Layer 6 of a small transformer language model trained on English Wikipedia (9 layers, counted from 0, width 64).
A neuron's activation on a vector x is GELU(weights . x + bias), where the dot is the dot product.
The model reads these tokens: " U" "m" "b" "ral" " Ex" "tern" "al" " Con" "t" "act" " |" " " "20" "94" " January" " " "16" " at" " " "18" ":" "20" ":" "43" "." "2" " U" "T"

The vector x that enters this layer's MLP at each token. A number n stands for n times 0.076.
0 " U": -8 -1 16 12 0 3 -18 -15 -8 -2 19 9 -9 14 -6 6 -19 -5 -4 13 -14 10 -3 -10 6 2 26 0 6 17 -8 -12 -2 1 -16 -2 -94 1 18 3 -2 8 11 -3 -1 9 27 6 -1 1 8 -12 0 1 12 -8 -2 9 -8 2 4 -6 17 -10
1 "m": 10 2 17 17 13 5 3 -17 -1 -19 30 -6 -27 8 -3 22 -26 -4 18 8 7 -13 -12 -10 -18 14 7 -12 16 0 -7 1 6 9 -23 2 -67 14 -7 4 -8 13 4 -11 -1 -4 49 11 13 -6 5 2 -11 1 -3 -18 -11 5 -3 14 1 -11 11 -1
2 "b": -9 10 16 24 -14 10 6 -27 -7 10 22 -7 -23 16 -6 21 -9 3 0 21 6 -13 -11 -15 -4 4 -8 1 16 2 -3 4 -9 -3 -23 -5 -70 11 -2 -17 -12 0 -6 -26 -3 -6 41 20 14 2 20 2 -4 6 4 -1 -13 13 13 25 -2 -6 -5 1
3 "ral": -8 11 25 4 9 -2 18 -4 1 9 19 16 -10 8 -17 21 -14 -5 -11 21 -5 -1 1 -10 -11 3 -11 -11 25 9 8 10 -29 -4 -22 11 -81 16 -3 3 8 0 9 -1 5 -7 30 -5 -11 -7 17 11 -3 8 2 -19 -21 10 -6 -1 11 -20 1 2
4 " Ex": -30 21 17 8 7 -8 14 2 -5 1 10 5 -31 -4 2 19 -10 -28 -1 6 11 10 -6 -9 0 1 13 1 2 -2 8 -2 -7 11 -6 14 -79 -2 14 1 5 0 23 -8 -6 15 21 2 20 18 12 11 -10 20 3 -4 -20 -8 -15 1 1 -19 -14 -19
5 "tern": 3 1 15 -2 -6 4 -9 -23 5 -20 20 6 -8 15 -8 8 -6 -18 8 -21 -4 -2 15 0 -1 20 -1 8 -8 1 9 4 -6 7 -19 -1 -64 -7 6 4 4 15 14 26 -16 -10 17 5 34 7 12 6 -19 -7 2 -13 -34 19 -1 28 18 -27 -1 -12
6 "al": 5 -4 9 16 14 -4 13 -12 -6 0 17 0 -2 -2 -4 24 -1 -21 -2 8 -4 6 2 -8 -8 0 -4 -15 11 4 9 -2 -10 10 -15 19 -81 -12 -4 16 11 11 -6 25 4 -27 31 -9 12 8 17 4 -10 1 14 2 -1 8 -17 3 10 -30 -13 -3
7 " Con": -25 0 34 11 22 -12 0 -2 8 4 1 5 -23 -15 -5 8 -7 -9 0 -2 -9 29 -7 -1 -5 23 -2 -9 9 7 19 -10 5 11 -10 22 -74 -6 19 24 -6 -5 5 4 -11 0 24 0 10 6 24 9 -15 2 10 -1 -16 1 -14 11 -2 -18 -12 -24
8 "t": -3 14 26 29 18 -6 -5 -32 1 -11 1 5 -8 -7 18 13 -12 -17 7 -13 -2 17 3 -21 -16 20 10 3 -7 7 6 6 1 20 -14 15 -58 -13 11 -9 -2 -9 -1 0 -15 -9 32 2 24 2 1 7 -12 -14 -18 17 -6 -6 -14 34 17 8 -12 -16
9 "act": -19 -5 17 8 7 3 5 -31 2 4 15 11 2 -6 -4 13 4 -8 0 -11 -19 21 6 -8 0 4 -6 -29 4 3 22 18 -14 19 -15 7 -61 5 10 -17 -6 -4 -4 -8 -17 -15 12 -8 22 20 22 -1 -12 -17 12 22 -32 17 -11 15 32 4 0 -8
10 " |": -10 -9 9 7 1 -3 -8 -15 6 -2 13 0 4 3 5 2 -4 4 0 7 4 11 -22 -7 -5 19 10 2 17 0 10 -14 -1 -4 -8 0 -90 -4 18 0 31 13 1 7 -12 -34 -3 5 10 8 15 -4 -16 -2 19 5 2 2 -9 10 9 -2 7 -11
11 " ": -5 0 6 3 7 1 19 -18 4 -5 23 12 -18 44 0 6 -4 3 0 -1 12 11 -6 -2 -9 6 13 -7 10 12 6 -23 -6 -1 -14 12 -56 14 16 17 11 -15 -4 -17 -9 -31 9 -2 17 7 13 -7 -23 -7 3 9 1 4 -24 10 5 -11 7 -29
12 "20": -13 0 17 13 -1 -4 24 -19 6 1 12 -7 -29 43 -18 12 -23 -15 11 4 -8 -4 -7 -1 18 1 -6 -24 32 25 12 3 10 0 -28 12 -42 2 6 16 23 -20 -9 -4 -14 -1 -18 8 4 16 18 -17 -12 5 0 5 -8 -4 -1 11 13 -9 2 -24
13 "94": -6 22 34 16 -5 2 15 -8 5 4 19 -5 -4 41 -23 28 -28 0 8 22 15 -13 -3 2 -9 2 -8 -22 5 10 2 -1 3 -7 -33 5 -52 -3 1 6 23 5 -7 -1 -6 -12 -3 5 8 -5 13 -11 -17 -19 6 2 -25 -9 12 20 11 -22 -6 -3
14 " January": -22 18 47 -8 12 -5 32 -14 -11 8 18 20 -7 5 -11 16 -6 -1 5 15 -6 16 -19 14 3 28 -20 -30 14 -5 9 -2 -5 -4 -31 9 -55 -5 -5 14 9 0 4 -30 -9 -13 0 11 5 -3 18 -1 -16 -8 11 5 -10 -19 12 19 16 -3 -12 -7
15 " ": -16 11 35 16 17 -5 4 -7 -3 -3 16 16 -28 32 13 15 -12 2 -4 -9 13 14 1 -5 -10 0 4 10 4 13 2 7 -22 -7 -17 24 -33 29 6 -16 4 -14 19 -25 -15 -25 -11 9 16 -4 2 -11 -27 -22 18 -2 -8 -1 -14 12 14 -3 5 -23
16 "16": -3 6 28 35 6 -3 -6 -23 -2 16 4 10 -33 39 11 19 -33 -1 7 -11 -10 7 3 0 -2 2 -10 -5 20 8 -3 4 -5 7 -30 15 -54 2 3 -1 18 -16 9 -5 -11 -9 -5 11 6 -4 3 -12 -8 -9 -2 11 1 -13 -9 20 26 -9 4 -16
17 " at": -15 3 37 11 12 -6 2 -15 2 -5 6 15 10 -3 3 17 -29 0 -3 19 9 8 -26 -6 8 23 22 9 5 4 8 13 0 -23 -11 18 -87 3 -5 20 8 -11 5 -21 -6 -7 -5 7 -7 -4 7 0 -8 -2 -7 10 2 -5 -5 18 0 -5 -2 -5
18 " ": -7 1 23 8 10 -13 11 -11 7 -3 16 18 -31 42 3 12 -17 10 1 -3 4 9 -6 -12 -16 6 11 -1 -1 13 1 8 -15 -6 -6 21 -49 19 13 3 12 -12 8 -30 -11 -24 1 5 15 1 -5 -10 -22 -13 14 3 -3 5 -14 14 10 -2 12 -30
19 "18": 6 -3 17 15 -2 -8 1 -27 21 15 4 4 -33 44 -1 14 -28 -2 7 -5 -11 8 -12 -7 -16 11 8 -22 14 18 6 7 -3 4 -9 15 -55 2 1 8 23 -22 2 -11 -8 -6 -9 22 3 -2 -1 -12 6 0 -1 18 -13 -5 0 14 19 -9 1 -23
20 ":": -19 22 22 7 -10 -15 8 -3 12 -11 15 13 0 16 -8 11 -24 0 3 -1 2 12 -28 -4 2 2 12 -3 10 21 4 4 -3 -4 -19 -6 -79 0 18 2 12 2 -6 2 -16 -35 -17 13 1 7 3 4 -12 2 8 17 -9 1 -2 21 14 4 1 7
21 "20": -16 7 28 0 3 -5 22 -19 9 1 9 -19 -18 39 -21 19 -20 -2 13 15 -5 1 -8 2 21 -3 5 -25 29 20 14 12 1 6 -18 11 -56 -1 0 4 20 -1 -13 3 -14 -6 -20 5 6 1 18 -21 -8 -4 11 -2 -21 4 2 17 6 -17 -13 -15
22 ":": -20 24 26 -6 -13 -7 8 -5 10 -6 18 6 8 18 -13 8 -18 -2 6 1 9 9 -31 2 2 -2 12 -2 10 17 -1 -2 -4 -4 -14 -2 -81 0 14 7 12 7 -13 11 -18 -34 -10 6 -1 8 12 -1 -13 -2 16 11 -9 0 3 19 10 -9 -6 16
23 "43": -3 9 11 -13 3 -3 -1 -15 15 15 20 -20 3 51 -4 28 -22 8 9 8 12 8 0 13 4 -3 6 -16 13 11 4 1 -1 0 -16 -1 -61 -7 -2 16 8 1 -18 0 -8 -19 -2 0 6 -9 17 -13 -10 -12 13 -8 -18 -6 1 30 -1 -31 -6 -2
24 ".": -4 4 22 -8 -2 1 14 -6 -1 10 16 10 1 30 2 11 -14 -4 21 22 -2 -5 -13 6 12 -14 19 -8 14 6 25 -16 0 1 -13 -1 -69 -9 -5 -17 0 7 -2 -16 -5 -43 3 7 3 -13 5 19 -15 9 16 -5 -6 -7 4 12 0 -12 -14 18
25 "2": 0 -2 8 -21 3 1 18 -10 13 16 16 -16 8 43 -4 12 -20 3 28 4 5 6 -12 7 12 7 6 1 35 7 27 -10 -10 -3 -13 -1 -74 0 -9 -6 -1 9 -13 2 -2 -11 9 -6 5 -4 6 -7 -4 -3 19 -9 -8 -7 -3 10 -11 -28 -3 -10
26 " U": -13 7 40 -17 -11 -3 25 3 8 9 11 -4 -15 27 -1 10 -13 -16 15 1 3 12 -6 -12 25 -3 6 -12 29 12 10 -29 -10 -11 -10 7 -72 -2 6 1 8 5 -10 -12 -9 13 29 3 -13 -2 9 -8 -5 6 -2 -13 -6 9 12 11 -14 -8 8 -8
27 "T": -24 32 17 1 -2 -17 14 -11 -3 18 14 -4 -4 22 -11 29 -22 2 9 4 1 -26 -24 10 7 10 -10 10 -12 11 10 -18 -5 -6 -7 12 -70 15 0 -2 -6 9 -12 -8 -23 0 36 9 5 4 11 -11 0 9 1 -8 -11 7 9 -4 16 4 -13 7

Each question shows the input weights of one neuron of the MLP. A number n stands for n times 0.0075.

n75 (bias -0.073): 55 14 25 4 15 -5 -28 -4 6 7 22 18 -17 -16 17 8 32 49 21 42 -14 -7 -5 -50 -41 -22 -1 16 -30 42 -1 -24 55 0 9 5 17 5 42 -1 -44 -8 4 9 5 -19 -18 13 1 -10 0 -4 -8 40 -29 -52 -24 -9 -3 -15 -40 59 -34 15
It fires most on token 1 "m"

n140 (bias -0.053): 29 15 18 23 -15 -5 25 -12 -19 -9 -7 -11 14 21 -39 -28 3 -24 45 22 30 -15 31 1 -8 0 6 -14 -42 16 -15 -12 15 38 -41 7 29 -27 -33 -71 -19 -27 33 -13 2 62 -10 -23 16 -34 -7 0 -1 16 -33 -32 5 40 -6 -4 -27 3 44 -31
On which token does it fire most, and how strongly? 1 "m", at about 0.34

n96 (bias -0.026): 2 4 0 -30 -19 19 -32 -15 1 7 23 48 28 9 -30 -4 -15 -25 10 33 19 -23 -19 -12 0 -16 -17 -8 17 -22 -1 -18 7 -16 -22 -35 35 -7 28 10 4 -21 36 10 15 -14 12 5 15 -8 16 -29 -19 -18 9 38 45 25 -34 -23 3 -1 -28 -17
It fires most on token 11 " "

n0 (bias -0.039): 19 -11 20 -19 -27 9 -12 26 -50 -30 25 -3 6 -3 -29 33 16 2 29 19 5 -25 -11 -19 -50 -14 -4 -17 1 38 -14 -10 11 -1 -19 24 43 -20 -11 9 -4 7 -26 9 -19 6 -3 20 -5 19 -23 6 -4 18 13 -28 -36 -20 54 18 -49 23 -4 35
It fires most on token 13 "94"

n179 (bias -0.038): -1 -6 9 56 -3 49 -50 2 8 -35 15 21 68 -24 -17 27 60 14 0 9 -21 -41 -2 -38 15 -13 -21 -9 24 30 -5 -1 -18 19 10 -11 15 0 -12 -19 -3 -2 1 40 6 18 -13 3 -39 17 11 18 19 -6 5 -42 -31 -14 -11 15 -54 -57 -5 5
Its three highest activations, in order, are on tokens 3 "ral", 6 "al", 5 "tern"

n178 (bias -0.024): 17 14 19 -2 -24 1 -28 19 7 4 7 -3 23 -5 -14 -2 18 -6 -18 20 8 -44 -3 -9 8 33 -29 33 1 12 -6 5 -7 -24 -28 9 12 -6 -6 -13 -25 13 4 -9 -27 13 3 5 -12 -15 47 -13 14 7 25 -28 -3 6 16 -37 6 -16 -41 10
Its two highest activations, in order, are on tokens 27 "T", 2 "b"

n81 (bias -0.027): 14 12 -6 9 6 -19 17 -13 -18 3 38 30 -1 -9 40 30 8 12 8 3 -3 -30 4 -1 -28 -6 -4 25 14 -2 -38 -16 -29 -22 -6 -8 9 -1 8 -18 12 1 28 38 30 -9 1 -3 -15 -11 -6 -17 -21 1 4 1 -23 -8 -9 -48 1 51 -24 28
Its three highest activations, in order, are on tokens 3 "ral", 15 " ", 27 "T"

n6 (bias -0.027): -6 6 -8 34 -7 12 -3 50 -11 30 33 7 -1 -14 -19 38 -12 -31 42 11 -2 7 21 23 -4 -14 -41 5 -26 18 -35 1 8 -24 -36 -11 24 -28 -5 -36 -30 -7 -14 -21 17 8 3 16 17 -4 -36 -32 34 14 41 -10 -12 -51 9 6 -3 -6 -13 -6
On which token does it fire most, and how strongly? 13 "94", at about 1.2

n120 (bias -0.034): 7 -28 -1 -8 2 -6 -33 18 -1 -1 8 29 22 -14 14 -18 -9 -20 -23 -14 6 39 9 13 23 -6 -4 18 -17 -16 -23 -7 -10 -23 -8 25 -11 13 -18 -47 22 22 -2 11 63 -18 11 -2 -27 -7 3 20 -1 23 37 2 11 -13 10 -10 -14 -5 -17 32
Its three highest activations, in order, are on tokens 24 ".", 6 "al", 10 " |"

n187 (bias -0.044): 24 16 -21 -5 -8 4 -13 14 -41 -30 37 25 6 -10 26 10 -34 -49 39 -46 -6 18 26 21 -10 36 -22 15 -32 -2 -45 -12 -5 22 1 -63 23 -13 9 -9 6 8 9 -13 -23 -14 -12 -10 0 -34 35 39 6 -26 10 -27 29 -23 41 42 5 31 25 -5
It fires most on token 5 "tern"

n12 (bias -0.047): -1 -37 -22 36 -2 13 -53 -32 -6 17 -20 16 23 -20 12 -31 20 46 21 11 18 3 -10 -40 -32 20 30 25 -25 49 -2 -32 -33 -31 34 0 3 68 40 -30 -30 26 -4 -12 -6 -6 -16 14 6 12 -54 16 7 -2 14 25 26 -39 21 -22 30 20 -2 4
Its three highest activations, in order, are on tokens 10 " |", 15 " ", 18 " "

n147 (bias -0.026): 28 31 -51 39 17 -22 -7 -19 -3 -7 -4 -54 6 6 -46 6 -10 -22 29 24 -39 20 11 13 -24 2 7 -30 -19 38 -9 19 21 3 -27 0 19 -23 7 -7 32 -12 -26 16 12 13 -28 11 9 -35 5 -25 42 -22 52 0 -9 -23 -14 -20 -21 -7 36 -3
On which token does it fire most, and how strongly? 21 "20", at about 2.1

n130 (bias -0.025): 31 8 22 14 12 18 -14 2 -18 -51 23 14 -17 -25 16 -20 51 -13 -8 -15 -23 8 49 -23 -7 -31 -27 -21 10 12 -3 20 -33 34 -2 -8 16 30 26 20 -32 -3 -7 26 -15 -23 -5 -5 -18 24 13 12 17 -8 -7 -3 -28 -8 -21 -30 -37 -23 22 7
It fires most on token 9 "act"

n61 (bias -0.047): -4 -20 -37 0 -11 -18 24 12 24 -7 -9 18 20 -24 11 -47 -6 -25 22 22 -20 5 14 -10 48 3 6 -27 6 38 -1 14 10 5 23 -19 -15 -12 16 -12 -2 1 -4 39 4 7 -19 -49 -10 24 11 -39 7 44 7 32 14 15 -26 -19 -6 9 21 -21
On which token does it fire most, and how strongly? 12 "20", at about 0.88

n116 (bias -0.090): 7 37 16 57 -1 1 -35 2 -16 18 -3 -7 -18 -21 -7 -6 25 -27 7 -4 -42 -4 26 -74 -25 -32 -34 -4 -21 26 11 -10 32 10 -32 -51 4 17 25 -18 -17 27 23 -44 3 13 -9 4 -24 28 -7 -2 60 41 16 51 -1 0 27 -53 -14 -2 11 33
It fires most on token 2 "b"

n29 (bias -0.050): 26 25 34 14 -53 -38 -26 16 18 -4 8 41 3 -31 9 -29 3 27 10 6 3 -12 -30 11 7 -4 -21 -5 -12 56 13 10 -12 -21 -30 13 18 -11 10 -21 6 23 31 -34 -19 11 -37 -7 4 -13 -32 3 10 -14 -10 -13 23 3 16 3 17 63 8 23
It fires most on token 20 ":"

n158 (bias -0.022): 10 19 14 11 30 -22 -13 -13 -30 -38 -42 -1 5 -22 -21 15 -39 -10 33 40 -19 -39 -9 -8 -13 37 43 37 -44 -23 -28 7 23 20 13 8 10 38 9 -2 -22 -8 -35 -7 -2 -2 11 7 12 -38 11 -10 8 -10 -9 -5 17 9 -12 -11 34 22 41 15
Its three highest activations, in order, are on tokens 1 "m", 8 "t", 27 "T"

n119 (bias -0.090): -9 14 29 34 -55 -15 -29 -2 -16 7 -13 62 15 -9 -36 33 27 6 -6 38 -59 11 5 16 14 2 5 2 -29 40 -6 -19 35 3 -18 -33 22 0 12 13 -28 -15 -27 -9 64 -48 -34 13 -23 -4 -10 -6 -7 27 -48 42 19 2 -8 -11 -26 15 10 59
Its three highest activations, in order, are on tokens 20 ":", 24 ".", 22 ":"

n27 (bias -0.057): 3 10 -21 -27 -42 -37 32 31 -7 -24 12 -17 46 2 -3 11 4 18 32 22 -29 7 34 17 5 4 29 35 -21 7 -4 -28 -20 -19 -36 -16 3 -16 13 -1 21 26 14 0 -14 -3 -10 28 -11 -12 11 -8 3 18 -37 -45 -24 -32 14 -17 -27 34 -17 38
Its three highest activations, in order, are on tokens 24 ".", 27 "T", 26 " U"

n58 (bias -0.066): 11 -49 -25 -18 20 16 -56 -36 -8 21 32 1 24 0 0 -24 -49 2 25 -14 -10 17 -4 -23 21 15 30 28 -22 1 -28 7 46 -18 28 -39 17 15 -30 -35 -7 8 20 2 -9 -2 24 5 -16 5 -51 8 -7 58 -11 -20 15 -15 33 13 -17 11 18 40
On which token does it fire most, and how strongly? 0 " U", at about 0.17

n113 (bias -0.069): 12 1 -1 0 6 -1 -44 14 -22 5 10 12 -1 -11 -25 3 -7 25 8 -28 3 6 13 -12 -55 33 11 27 26 -36 -11 -19 -2 -32 -32 62 12 -22 11 13 -11 17 -16 8 -2 11 -13 -5 8 37 -29 -21 37 -48 -3 52 58 -38 2 3 3 21 -39 -8
Its three highest activations, in order, are on tokens 8 "t", 16 "16", 17 " at"

n104 (bias -0.065): 15 -16 -22 -44 3 -3 11 -11 34 29 36 47 -2 5 -20 -33 -20 13 -7 28 -2 7 5 -12 -20 -48 27 12 4 -22 -21 -9 -11 7 20 -20 7 8 -8 -8 -2 6 10 22 23 -11 6 -40 -41 8 3 18 17 16 23 -41 -4 -14 -2 -18 -19 5 -44 23
On which token does it fire most, and how strongly? 24 ".", at about 1.3

n82 (bias -0.069): 10 20 -44 76 -12 -14 -24 -23 13 25 35 11 -4 -6 -15 -4 17 -11 -19 11 -8 -24 32 23 -23 1 -30 17 -24 7 -19 1 15 28 -29 -5 6 -23 -50 19 5 -6 2 -6 -21 -3 -12 33 -30 -30 39 1 21 -19 2 39 8 8 -8 -38 -9 35 28 18
Its two highest activations, in order, are on tokens 16 "16", 2 "b"

n161 (bias -0.039): -20 -3 -9 -10 -1 3 -15 -16 -28 10 14 -18 40 8 -2 -14 -14 -52 -24 12 -6 -6 -2 39 19 -49 41 6 -16 -9 -10 -20 -16 14 16 -15 7 -16 14 25 3 14 29 50 -13 -5 -20 -6 -8 68 -39 -19 38 26 58 -34 -20 -36 -20 -24 14 -11 10 28
Its three highest activations, in order, are on tokens 0 " U", 22 ":", 4 " Ex"

n188 (bias -0.050): 35 1 -19 -23 -4 -15 16 -4 -20 11 -22 18 -13 -5 10 20 15 -35 12 27 -13 -14 16 11 20 -2 13 -3 -25 -13 14 -35 13 26 -26 19 -20 19 27 -4 -22 28 -18 11 63 30 -18 -7 2 -13 -34 -6 4 37 9 4 4 -24 -24 -20 13 19 -31 1
On which token does it fire most, and how strongly? 4 " Ex", at about 1.3

n157 (bias -0.004): 5 -2 7 38 16 -2 -18 13 8 -7 -26 37 1 -23 10 32 1 -2 -37 47 3 23 28 -12 7 2 -18 -12 -1 35 24 40 9 43 -5 -11 18 -3 15 13 -10 19 -10 4 13 -43 -32 -27 -26 -29 -9 8 -10 -11 19 -11 -16 8 15 8 -30 31 -22 -37
It fires most on token 7 " Con"

n70 (bias -0.032): 2 -49 13 11 24 -1 4 -9 -33 21 -5 38 0 10 17 -32 3 30 2 11 5 20 -11 2 10 -20 -5 21 -17 -7 -39 -6 24 -13 -45 17 6 -30 3 11 5 28 -2 -15 -2 23 -59 21 9 0 38 -37 25 19 44 29 14 -17 11 -21 -39 -13 -43 20
It fires most on token 14 " January"

n85 (bias -0.023): 2 -6 -22 -11 -7 -15 -19 5 9 3 26 5 -5 -7 13 -27 1 0 -37 30 -3 21 24 11 -32 -17 25 18 -6 -5 13 9 -12 32 18 20 -9 -15 13 -38 1 17 -10 40 -6 -26 -10 22 -26 8 -10 9 15 -7 9 -6 -2 30 -26 -68 -13 28 -22 12
It fires most on token 10 " |"

n107 (bias -0.064): 38 -15 27 -7 4 7 -49 22 -3 5 -1 11 11 -32 38 -3 -11 21 52 40 1 3 -6 -37 -2 -16 -22 -4 20 34 -26 -11 27 28 34 7 12 39 24 -52 -32 3 31 -12 23 -16 -21 -9 -30 -2 -13 15 -7 36 7 -28 7 -69 18 4 -31 28 -21 21
It fires most on token 24 "."

n167 (bias -0.029): 28 -12 37 -28 -29 9 -1 4 25 1 27 34 -22 -9 -41 0 -2 -30 25 -25 -19 3 -3 17 4 -12 -32 43 16 32 -31 -1 15 17 20 27 7 -11 33 9 -1 1 2 28 -23 26 -16 9 -6 -3 -23 -42 7 -27 -4 15 -20 -45 -14 30 -22 21 -5 -5
It fires most on token 12 "20"

n97 (bias -0.008): -16 -10 18 1 -23 32 -11 10 -12 -3 -13 33 30 4 -20 -12 17 -2 -5 -2 -28 -21 35 -3 7 -23 -22 0 -17 32 -30 15 -9 31 -24 27 9 -1 -19 33 19 -21 36 -19 -23 27 -25 -44 0 13 -42 -12 5 44 10 35 13 -33 -48 4 32 2 16 26
It fires most on token 16 "16"

n46 (bias -0.035): -2 -56 -13 32 -41 4 6 48 22 -23 -28 16 58 -22 -15 -31 -22 -56 3 -12 -30 -7 24 -31 17 -3 15 -30 39 18 -26 38 30 22 6 -12 16 20 -1 38 2 -3 29 23 11 -23 6 -4 -48 18 10 -23 27 23 10 -10 -21 -23 -49 15 -40 -39 -2 7
Its two highest activations, in order, are on tokens 6 "al", 12 "20"

n60 (bias -0.074): -30 24 -2 31 -70 9 -21 13 -14 -6 6 26 43 -16 -24 -9 -1 -15 -58 -18 26 -3 -4 -7 32 8 -2 -58 3 3 -10 23 -20 10 -7 -5 17 18 -27 -4 -29 30 28 -25 23 16 -31 6 27 10 -6 -19 26 32 30 -34 -19 0 23 8 20 14 -12 -14
Its three highest activations, in order, are on tokens 9 "act", 14 " January", 2 "b"

n64 (bias -0.055): 31 -6 -5 2 -7 -22 23 -9 18 16 -23 -45 -14 5 15 -6 -37 -13 15 24 -38 -7 18 -3 9 -5 16 -20 -38 -23 -8 30 -23 20 1 3 6 -1 -13 -6 -20 28 -58 17 -6 -9 -12 57 17 0 -22 -11 33 5 10 -9 15 -9 6 7 -11 -10 29 2
Its three highest activations, in order, are on tokens 19 "18", 21 "20", 23 "43"

n135 (bias -0.055): 32 -6 -23 8 -28 3 -4 -13 12 -29 -11 -15 -27 -14 -11 -53 -35 -23 39 1 -24 -7 -11 -22 -7 21 26 -29 -25 -6 -41 12 39 -22 16 22 15 30 7 38 -24 9 26 -4 -11 34 -4 -5 8 3 -14 15 -13 11 17 -39 9 -32 14 12 17 26 51 6
Its two highest activations, in order, are on tokens 1 "m", 0 " U"

n150 (bias -0.034): -21 -51 -16 6 -50 34 9 -78 6 -43 1 9 -34 15 7 -49 20 -22 -19 -2 -10 14 7 -2 -3 -39 23 36 -40 35 -27 -17 -4 -10 -10 13 20 22 56 -15 6 18 -27 8 32 -16 -12 -7 19 45 -52 -40 6 -1 2 22 28 31 25 -6 4 34 15 26
It fires most on token 11 " "

n19 (bias -0.053): 19 -13 -1 -2 -3 -16 -36 -52 -4 -6 -31 8 26 -51 20 -12 16 47 -30 1 4 22 6 -24 38 33 20 20 -20 20 6 -4 -1 -4 -8 -6 16 19 10 10 9 5 -5 -23 -41 2 -13 -36 21 -17 3 -14 -49 -10 -3 -36 33 -8 37 3 49 60 15 16
Its three highest activations, in order, are on tokens 8 "t", 10 " |", 17 " at"

n1 (bias -0.023): -1 -17 -42 -18 -7 9 -27 6 -3 -7 7 17 -14 -3 -34 17 -1 -28 -21 -2 25 34 3 5 9 3 -21 32 -18 -16 9 -5 32 22 -40 12 -3 4 43 -40 32 -2 -23 12 16 -2 -6 5 -3 11 -28 -24 21 -32 -18 2 36 5 18 19 -3 -10 -9 22
Its three highest activations, in order, are on tokens 10 " |", 5 "tern", 8 "t"

n59 (bias -0.066): 42 22 -18 49 16 -31 -12 -37 4 -24 -4 -22 15 9 -12 16 13 -47 -26 -14 -20 8 -10 33 0 30 17 17 -55 -41 -13 -32 -6 49 8 19 8 17 -1 0 -5 14 -30 31 -11 17 -10 -1 22 33 -4 -13 -3 15 -23 30 7 2 -7 -34 6 -6 26 -17
Its three highest activations, in order, are on tokens 8 "t", 5 "tern", 6 "al"

n65 (bias -0.067): -44 12 -23 15 -7 15 0 2 -35 61 16 -19 28 12 -20 -7 24 20 37 32 -16 -9 17 21 -8 -14 -10 -31 -32 3 -2 -24 -2 -8 -38 -13 31 43 53 16 -6 -19 -23 66 -23 -2 -53 -9 -7 1 20 14 -13 -7 25 -34 0 20 -1 -37 6 15 -32 2
Its two highest activations, in order, are on tokens 13 "94", 21 "20"